Layer 7 of a small transformer language model trained on English Wikipedia (10 layers, counted from 0, width 96).
A neuron's activation on a vector x is SiLU(gate . x) times (in . x), where the dot is the dot product.

Input weights of the MLP neurons that the questions are about. A number n stands for (n - 500) times 0.00062.
n0 gate: 491 482 530 601 375 592 238 547 543 559 435 492 451 679 727 764 566 330 721 436 319 461 553 483 373 465 509 552 644 471 599 449 448 711 299 442 874 410 436 614 571 296 718 512 444 419 662 423 610 436 575 641 496 254 262 496 634 547 639 479 509 235 530 491 404 522 582 424 443 730 509 283 635 426 414 437 496 721 340 446 206 377 941 579 487 154 604 444 616 630 451 260 781 651 526 587
n15 gate: 520 662 634 460 683 543 438 446 637 531 446 530 484 719 639 549 613 573 481 462 326 410 496 368 630 588 320 704 744 724 749 539 256 551 473 221 403 614 419 349 621 516 656 604 500 744 600 422 456 492 460 353 389 571 528 542 520 574 645 386 540 551 627 454 48 357 437 481 508 772 566 519 232 563 353 423 508 523 356 593 642 680 352 544 351 417 402 359 391 520 689 366 665 465 457 493
n78 gate: 647 509 389 327 624 565 412 441 624 635 436 707 524 623 249 457 761 446 586 446 482 390 636 363 774 594 491 542 630 694 459 473 299 312 614 407 482 759 423 449 410 561 872 255 730 534 641 664 594 559 547 272 154 518 562 563 329 720 593 424 636 315 427 450 338 406 495 428 695 420 385 757 495 454 510 625 218 396 353 261 550 306 437 777 559 784 472 657 743 477 533 546 568 583 976 487
n82 gate: 333 459 609 679 482 418 187 402 297 465 622 487 301 661 267 387 630 393 562 424 271 694 565 433 532 357 591 646 619 517 617 527 531 468 545 251 383 217 683 537 458 602 565 702 582 453 397 451 316 344 666 294 679 365 467 606 613 144 277 346 352 577 513 504 773 394 495 615 523 593 373 631 299 473 401 212 274 848 384 397 759 203 465 569 376 390 355 518 284 428 705 651 750 441 630 435
n102 gate: 311 398 478 509 417 606 608 574 899 393 728 393 306 413 561 650 352 504 565 673 248 824 487 343 482 357 592 456 752 613 434 692 683 343 379 657 679 839 370 295 514 257 412 730 588 399 487 400 643 461 612 173 603 563 706 457 588 364 474 556 616 451 530 349 434 491 676 401 225 541 658 555 416 522 615 367 513 452 446 591 504 526 654 612 264 500 715 878 373 443 609 473 457 474 570 328
n164 gate: 492 589 520 597 338 636 805 237 611 566 575 535 590 853 575 603 481 629 391 610 573 552 301 429 460 463 436 576 857 409 472 468 599 540 504 523 599 703 445 488 541 492 432 481 293 608 359 445 468 437 699 587 415 469 351 403 743 710 580 457 464 492 567 453 452 419 671 426 540 272 397 703 709 492 753 653 496 563 627 599 402 348 372 605 216 701 707 627 536 647 525 452 461 170 437 405
n166 gate: 695 685 541 545 604 688 330 312 634 398 611 435 443 383 360 349 264 394 471 427 529 548 417 644 421 454 452 552 320 593 500 496 393 500 540 378 544 477 357 345 692 557 521 489 459 287 188 530 583 397 527 496 682 525 481 366 608 392 313 289 781 440 434 533 582 534 571 314 459 611 344 579 387 586 745 547 390 284 381 666 555 573 504 466 558 538 474 180 548 455 508 541 588 656 222 429
n167 gate: 81 465 508 634 554 410 517 573 519 694 562 527 396 557 365 323 317 622 363 561 330 430 516 400 629 322 628 609 574 519 465 654 678 914 377 297 485 755 485 575 520 444 430 459 551 460 420 369 666 760 207 469 472 317 589 515 562 531 508 462 417 566 289 599 504 441 488 527 775 584 353 496 382 473 528 447 349 546 265 508 607 614 568 528 679 394 298 306 477 543 596 575 416 434 496 348
n169 gate: 475 508 341 262 387 533 435 252 403 354 311 682 508 679 580 290 558 472 472 536 158 423 368 223 545 405 447 887 602 376 496 548 416 540 616 422 440 255 604 336 617 413 577 723 366 348 305 400 467 556 401 400 516 597 433 653 484 323 492 697 776 500 464 552 496 545 172 425 312 508 456 582 198 516 644 441 525 564 371 408 620 544 492 615 532 615 427 601 573 451 442 333 484 387 383 709
n0 in: 505 699 510 664 228 363 366 585 258 643 560 623 474 415 610 484 262 455 688 256 618 404 135 500 327 655 515 464 678 654 314 385 610 168 435 232 314 674 191 413 709 185 250 481 439 479 530 520 387 719 521 340 151 296 363 559 839 238 703 303 490 556 415 465 226 490 748 574 281 547 354 300 434 592 605 532 273 386 417 500 440 302 790 474 564 485 667 753 314 697 656 393 629 495 821 572
n15 in: 328 389 397 591 545 512 183 423 667 325 467 564 818 299 561 804 402 432 504 440 654 728 695 439 405 725 676 262 389 753 545 617 399 451 677 319 508 513 464 405 513 274 550 357 602 576 500 520 658 664 604 367 442 370 542 544 537 459 492 448 816 381 431 564 500 687 537 404 269 701 663 587 418 488 560 560 737 572 299 669 335 496 591 301 520 525 500 476 610 671 651 459 416 488 492 765
n78 in: 411 450 558 625 565 541 465 622 492 544 316 159 559 423 569 687 231 221 222 338 552 328 353 586 691 420 640 521 425 213 459 414 627 545 565 560 623 646 727 642 453 551 226 516 508 243 516 443 513 593 630 573 738 278 444 360 599 115 702 596 554 517 687 532 541 613 434 512 488 513 406 520 488 521 551 543 525 354 428 688 504 452 660 446 424 762 516 697 631 274 542 537 366 348 516 583
n82 in: 437 414 153 222 556 486 817 631 755 463 364 611 500 588 832 431 586 300 671 612 339 688 332 641 519 408 632 671 619 640 862 879 270 561 374 614 556 515 547 399 359 466 509 424 301 800 598 411 457 435 712 294 337 509 515 454 367 467 509 500 486 538 425 514 500 351 618 648 371 389 580 568 457 281 145 480 177 621 364 319 663 278 459 274 532 557 415 675 241 590 636 710 253 694 467 369
n102 in: 347 569 461 422 292 268 364 310 278 292 351 483 496 286 394 496 525 345 441 538 355 266 583 597 655 365 718 496 685 610 598 513 360 627 294 554 381 420 513 513 236 452 504 338 534 429 290 398 643 471 748 538 704 426 549 521 500 368 667 704 413 491 584 588 496 765 449 663 418 649 500 208 625 311 620 429 348 361 553 518 693 604 521 348 692 353 423 108 700 581 619 483 550 607 822 512
n164 in: 500 564 459 466 407 402 528 485 657 449 720 562 627 577 619 364 594 389 607 611 438 642 317 500 670 290 871 564 560 561 481 648 653 571 574 442 593 328 371 530 539 412 500 521 661 457 659 337 515 419 424 404 553 669 333 646 354 269 613 288 569 492 441 496 560 401 316 368 515 358 519 525 284 534 406 414 599 754 435 605 648 731 544 530 617 629 657 399 179 657 404 606 533 406 630 443
n166 in: 575 632 447 751 447 349 712 436 577 758 763 496 442 232 580 382 562 552 384 656 437 354 442 423 525 633 366 508 570 581 472 448 573 516 689 445 734 614 440 685 257 334 226 527 594 665 728 359 673 268 405 488 566 359 867 682 679 601 382 567 438 394 388 376 431 421 439 623 418 483 480 606 541 545 513 398 367 428 596 563 500 556 299 641 448 278 394 528 423 334 626 529 408 407 738 753
n167 in: 517 558 344 400 594 529 618 439 406 580 492 472 462 460 298 407 406 742 392 407 635 390 317 549 409 487 590 372 393 348 402 472 565 854 540 271 484 551 557 239 728 571 508 589 303 249 532 411 471 580 500 431 571 516 385 170 590 524 677 325 237 406 371 508 352 637 705 504 529 592 475 480 380 599 222 619 592 202 349 699 520 624 373 612 808 624 590 512 533 447 740 281 532 463 687 590
n169 in: 272 615 509 641 461 439 463 707 439 500 721 542 612 509 513 360 337 603 543 436 597 457 451 630 614 451 509 575 772 408 626 487 353 582 113 454 769 668 547 562 207 509 313 479 740 423 590 660 323 401 775 630 651 626 455 555 382 248 461 640 655 474 466 440 504 589 238 206 359 692 813 487 465 794 486 273 576 260 522 636 474 376 534 331 730 474 657 504 500 504 626 355 560 774 617 396

Each question shows a token from some text and the vector x that enters the MLP there. A number n stands for (n - 500) times 0.016.

"his ": 484 461 522 644 526 334 497 475 475 467 545 480 576 533 470 414 376 458 802 313 418 576 446 491 462 454 464 478 476 425 504 551 450 517 533 454 551 446 587 354 551 572 376 577 358 339 519 480 715 444 363 550 524 567 488 545 482 531 650 630 521 528 412 509 423 454 488 570 416 502 550 588 564 557 751 460 575 525 514 426 403 488 391 411 559 489 649 524 415 451 574 370 467 380 513 601
The neuron with the highest activation: n169

"land": 472 678 531 630 481 353 624 678 502 398 529 476 494 492 326 362 597 388 511 451 568 430 472 533 547 488 576 507 542 599 599 569 563 442 542 434 544 405 627 454 435 492 310 585 422 502 652 330 617 373 427 373 597 387 520 513 473 540 439 380 474 635 356 438 481 514 463 362 402 539 376 575 465 510 377 628 448 570 480 543 577 578 359 589 529 539 568 469 685 589 529 579 572 446 341 603
Which neuron fires most, and how strongly? n166, at about 1.6

"200": 638 317 531 681 420 412 479 380 554 485 517 430 597 773 524 426 634 410 696 438 499 422 526 293 570 490 546 485 524 426 630 454 438 565 439 448 457 509 560 332 609 652 417 512 570 489 510 522 568 475 389 500 547 507 512 579 518 569 470 434 644 480 630 486 458 561 487 357 412 431 688 547 500 573 432 447 531 529 475 460 374 539 318 454 638 591 477 489 437 411 565 456 573 442 500 628
The neuron with the highest activation: n169

"ock": 556 506 351 596 388 401 586 598 506 594 559 390 422 471 407 479 691 395 407 539 551 305 305 564 589 504 465 595 443 473 610 428 450 483 538 425 667 507 653 445 591 388 438 549 458 495 368 491 442 656 520 503 380 482 576 470 535 508 448 453 508 674 311 516 257 640 548 529 399 478 413 507 578 490 673 518 584 566 489 564 565 516 404 427 612 654 495 538 471 421 464 574 520 441 576 490
Which three neurons fire most, strongest first? n167, n78, n166

"Al": 587 387 490 641 568 407 810 495 517 483 646 434 596 605 568 533 526 369 374 599 565 628 329 394 576 443 627 462 497 492 372 539 435 345 463 534 543 543 624 458 624 648 407 627 530 352 573 475 592 343 521 678 393 442 383 533 470 589 556 495 575 561 497 506 362 507 457 503 484 427 650 572 486 451 476 452 564 421 446 313 543 525 508 447 559 501 462 436 403 504 417 430 430 415 596 439
The neuron with the highest activation: n164

"tre": 465 605 379 687 470 411 627 606 467 473 474 478 692 440 392 496 570 426 517 481 516 410 376 547 675 543 558 421 666 389 652 399 322 412 421 439 477 506 591 471 316 574 369 657 543 477 568 391 521 553 501 539 523 445 480 639 304 459 667 542 415 571 401 366 577 462 431 505 474 491 399 527 425 535 445 552 513 415 433 651 489 544 503 486 628 664 515 443 520 441 392 495 397 428 661 404
The neuron with the highest activation: n78

"R": 427 436 683 510 533 472 920 543 537 514 526 542 543 561 596 611 559 405 481 571 464 698 354 496 454 568 608 528 499 468 509 530 462 512 403 495 541 540 543 398 631 541 343 485 494 457 506 492 542 365 534 491 550 363 488 499 466 556 540 501 413 445 333 435 543 461 530 337 392 347 573 571 446 531 404 602 517 529 504 383 440 480 498 582 636 734 405 482 444 459 273 544 565 460 458 599
Which neuron fires most, and how strongly? n164, at about 4.5

"vocals": 573 628 532 606 419 382 585 500 609 607 507 440 536 553 402 519 482 443 648 284 412 491 405 427 574 486 501 500 404 595 340 388 381 493 474 480 563 539 659 443 497 444 466 500 499 567 706 468 560 321 536 593 600 455 658 592 382 360 494 556 481 494 537 600 465 410 506 340 528 688 403 624 502 570 411 516 538 500 422 571 475 582 393 527 671 644 498 464 564 370 400 481 550 370 543 549
Which two neurons fire most, strongest first? n78, n166

"Cur": 492 553 570 530 400 290 722 616 482 599 591 525 570 552 545 465 554 398 525 307 654 413 454 536 451 473 601 458 478 620 565 332 381 520 360 648 486 587 653 490 550 556 388 630 552 513 411 513 556 573 485 581 543 427 518 624 464 451 640 560 564 577 286 578 490 476 510 525 391 527 591 569 549 474 524 495 595 390 530 513 512 439 400 643 435 713 536 492 443 458 502 476 372 557 687 488
The neuron with the highest activation: n78

"Person": 507 672 384 530 502 320 591 594 495 527 513 554 691 407 457 527 402 474 600 268 470 554 354 464 567 391 482 524 568 512 501 386 244 460 402 569 470 584 692 331 524 444 400 542 554 612 515 446 603 478 488 574 547 475 427 440 361 478 476 492 523 558 481 659 500 386 465 379 495 669 439 571 533 517 529 585 427 411 537 579 392 595 403 548 570 583 508 525 483 454 350 494 431 300 596 602
The neuron with the highest activation: n169

"on ": 501 643 560 534 520 446 552 525 436 497 541 619 418 493 470 462 379 467 742 538 448 634 495 450 550 552 434 509 497 550 467 454 389 502 563 509 481 565 618 474 590 516 459 578 518 471 547 565 798 507 463 521 578 568 571 510 484 596 570 538 471 574 387 593 498 428 513 504 451 559 580 511 426 396 851 459 510 414 435 563 550 510 378 446 562 483 604 427 448 439 348 634 567 474 715 543
The neuron with the highest activation: n166

"| ": 514 483 505 537 575 383 670 429 497 537 524 499 426 464 578 526 566 546 476 436 455 521 393 538 496 448 447 595 579 506 492 416 452 596 557 453 599 566 608 555 622 632 420 346 515 536 502 470 556 378 531 619 548 413 588 433 518 509 508 572 643 630 533 429 456 236 587 464 428 482 512 309 532 695 584 477 473 661 644 650 400 616 418 536 479 497 429 508 574 598 323 295 564 376 464 646
The neuron with the highest activation: n82

"-": 604 448 418 485 276 506 513 512 467 526 612 461 542 414 514 356 475 286 626 625 478 504 449 394 606 423 403 562 382 450 548 505 474 407 447 559 589 539 606 484 543 420 462 553 547 399 499 497 710 440 565 477 620 469 581 507 497 538 613 539 448 341 558 475 528 621 609 580 340 416 489 462 587 489 820 546 526 619 397 505 596 518 419 473 538 614 481 511 565 454 416 510 482 488 556 522
Which two neurons fire most, strongest first? n102, n166

"7 ": 559 535 470 565 412 434 399 470 534 420 600 398 473 525 542 483 433 471 518 495 550 559 456 409 514 591 618 452 516 544 374 460 440 432 485 420 583 519 544 278 541 641 461 705 478 570 540 521 694 401 389 445 496 593 641 586 392 509 588 332 630 518 694 468 369 576 613 492 477 511 649 520 431 719 526 679 569 547 449 608 346 548 479 329 434 462 497 552 449 498 566 608 578 557 395 586
The neuron with the highest activation: n15

"c": 464 402 572 624 605 539 652 550 493 571 480 535 722 516 616 427 537 509 541 469 375 527 354 650 520 503 514 449 524 490 514 477 407 535 483 536 396 392 622 376 513 522 364 632 577 476 523 496 524 473 358 429 714 325 463 636 473 351 607 625 441 561 471 410 502 484 495 519 423 520 603 566 414 534 497 366 441 455 417 382 573 493 379 475 586 677 467 536 277 290 294 575 546 523 590 448
The neuron with the highest activation: n82

" ": 580 595 529 698 550 446 517 589 474 543 656 373 695 569 656 570 325 558 557 517 399 585 491 470 515 508 449 595 482 474 503 327 297 453 526 508 375 523 584 419 571 484 536 518 446 454 514 437 638 420 580 630 532 312 526 534 497 526 652 517 350 527 455 502 411 339 559 449 339 641 488 555 483 638 587 486 545 494 684 483 422 526 421 477 536 440 520 526 386 392 599 326 569 499 537 588
The neuron with the highest activation: n0

"Side ": 587 593 455 540 447 367 632 536 410 595 560 408 556 456 537 520 469 601 635 397 454 551 398 446 430 501 371 560 437 448 634 431 333 543 546 551 544 629 625 403 645 491 500 529 541 568 472 402 758 498 524 610 376 493 597 424 301 675 572 473 494 589 599 603 558 377 447 360 405 556 487 421 447 481 573 495 515 545 619 483 474 511 425 493 604 647 481 444 508 399 307 502 614 394 528 577
Which three neurons fire most, strongest first? n102, n0, n82

"round ": 498 612 500 457 403 426 435 491 489 499 375 462 570 594 428 357 503 410 754 752 588 410 345 453 513 481 611 510 495 438 452 453 363 565 586 496 407 597 569 447 544 597 483 728 468 430 531 454 710 498 477 540 426 520 464 522 467 497 583 482 407 488 703 386 489 421 559 506 483 470 580 435 507 505 677 584 578 473 431 588 402 601 462 508 587 574 516 500 490 372 586 675 575 557 616 515
Which three neurons fire most, strongest first? n78, n164, n82

"ation ": 581 568 505 562 521 356 627 563 443 357 590 332 456 521 521 330 422 326 712 680 567 420 458 425 552 529 395 586 401 392 612 478 444 511 458 491 519 544 590 524 436 570 483 472 517 420 496 499 760 430 454 440 480 560 558 512 420 471 506 552 536 568 616 382 515 612 523 502 610 463 507 503 544 472 557 652 614 511 588 400 340 536 461 446 525 678 513 530 368 656 626 441 493 465 356 637
Which neuron fires most, and how strongly? n0, at about 0.41

"ina ": 538 419 673 585 516 500 825 587 510 545 629 474 429 474 557 521 478 680 628 676 613 458 356 519 640 479 496 494 413 531 252 452 326 423 513 516 401 528 578 456 574 482 447 365 479 566 440 540 671 447 442 573 469 516 375 528 507 409 486 432 450 438 567 505 426 436 599 523 577 434 552 509 440 397 722 625 569 552 629 448 483 626 485 480 507 578 581 553 442 469 543 455 469 564 555 470
Which three neurons fire most, strongest first? n164, n15, n169

"from ": 510 569 552 574 443 430 380 490 368 371 636 525 408 531 654 525 275 428 747 552 445 726 416 580 468 479 503 510 461 556 458 503 394 443 486 531 557 483 693 451 570 509 419 451 592 389 544 547 711 366 512 558 573 468 573 400 534 615 642 466 466 575 412 562 466 370 568 535 523 476 514 643 443 395 667 552 512 559 634 487 582 473 456 425 656 541 517 490 410 545 444 448 563 534 568 570
Which two neurons fire most, strongest first? n0, n102

"block ": 596 525 536 602 549 346 459 532 509 434 519 512 510 570 547 467 435 421 741 461 473 536 510 461 516 574 488 464 549 405 548 541 472 486 444 470 463 570 531 369 538 555 526 536 449 369 485 342 724 523 440 523 563 522 631 527 359 468 725 538 491 507 564 500 416 353 554 397 456 482 526 527 534 509 859 540 510 448 641 520 514 511 447 541 609 589 513 516 431 360 509 521 560 459 577 615
Which two neurons fire most, strongest first? n102, n78

"No": 525 574 574 539 513 566 678 464 481 466 609 456 559 532 644 472 392 637 462 335 530 353 437 518 443 481 535 390 557 491 452 419 289 571 516 538 560 630 602 375 616 550 500 488 547 453 621 458 626 418 557 537 528 371 380 519 340 555 544 667 474 492 371 473 485 323 526 531 447 494 496 456 546 568 519 545 566 507 641 511 556 468 569 296 568 651 517 394 402 390 386 390 664 489 649 695
Which neuron fires most, and how strongly? n0, at about 0.38

"- ": 485 458 460 553 467 348 595 565 554 581 454 490 561 532 591 573 436 572 710 401 410 537 324 512 540 372 523 520 626 532 393 410 428 474 422 478 430 628 629 329 413 415 454 474 644 482 454 504 669 370 495 564 567 491 655 388 418 530 586 462 507 472 425 560 432 286 543 462 432 489 653 503 642 469 691 440 456 574 657 492 511 550 505 453 523 358 414 405 669 449 525 465 535 434 545 571
Which neuron fires most, and how strongly? n102, at about 3.4

"\" ": 642 497 513 559 571 333 455 502 505 452 517 540 511 551 547 420 422 433 696 347 471 517 518 459 472 546 515 455 630 393 518 554 471 474 406 513 450 559 548 378 513 539 544 502 445 331 519 331 695 489 446 570 558 500 602 535 343 434 698 582 473 487 586 531 422 350 528 403 475 483 550 541 573 515 825 515 487 447 682 490 497 574 446 520 624 540 502 509 408 382 560 467 539 397 566 575
Which three neurons fire most, strongest first? n102, n169, n82

"ith": 581 732 431 583 474 503 729 483 488 547 589 481 421 449 490 479 520 468 385 397 513 546 518 548 593 582 420 318 464 454 394 529 556 410 561 564 426 551 613 460 494 579 421 584 489 504 563 515 734 576 413 313 539 522 520 653 567 407 464 428 269 655 482 470 465 531 455 498 539 419 454 624 377 476 466 548 527 595 443 562 557 543 501 367 576 609 339 358 662 427 547 596 370 584 484 614
Which three neurons fire most, strongest first? n167, n166, n169

"gen": 463 551 499 699 618 420 644 470 436 589 578 573 537 505 498 596 483 539 555 531 643 371 598 548 527 573 381 454 478 530 435 486 371 400 475 540 435 469 686 348 572 468 426 616 631 446 435 381 556 619 466 484 664 273 559 540 487 428 538 629 455 537 517 588 497 498 406 437 491 444 448 582 269 454 504 564 356 564 500 529 562 574 353 465 602 712 568 462 382 469 367 516 355 421 602 604
Which two neurons fire most, strongest first? n167, n78

"Line ": 564 411 565 588 340 450 636 639 544 445 447 308 722 624 483 547 505 382 734 562 507 526 458 506 596 602 499 537 391 569 517 486 460 527 498 338 494 582 592 324 508 405 411 585 481 446 441 494 681 434 547 473 589 494 664 462 420 547 570 407 437 619 493 411 490 421 438 350 469 455 458 548 549 516 569 558 600 502 553 387 525 522 537 538 484 747 499 573 472 411 532 605 588 632 503 576
The neuron with the highest activation: n78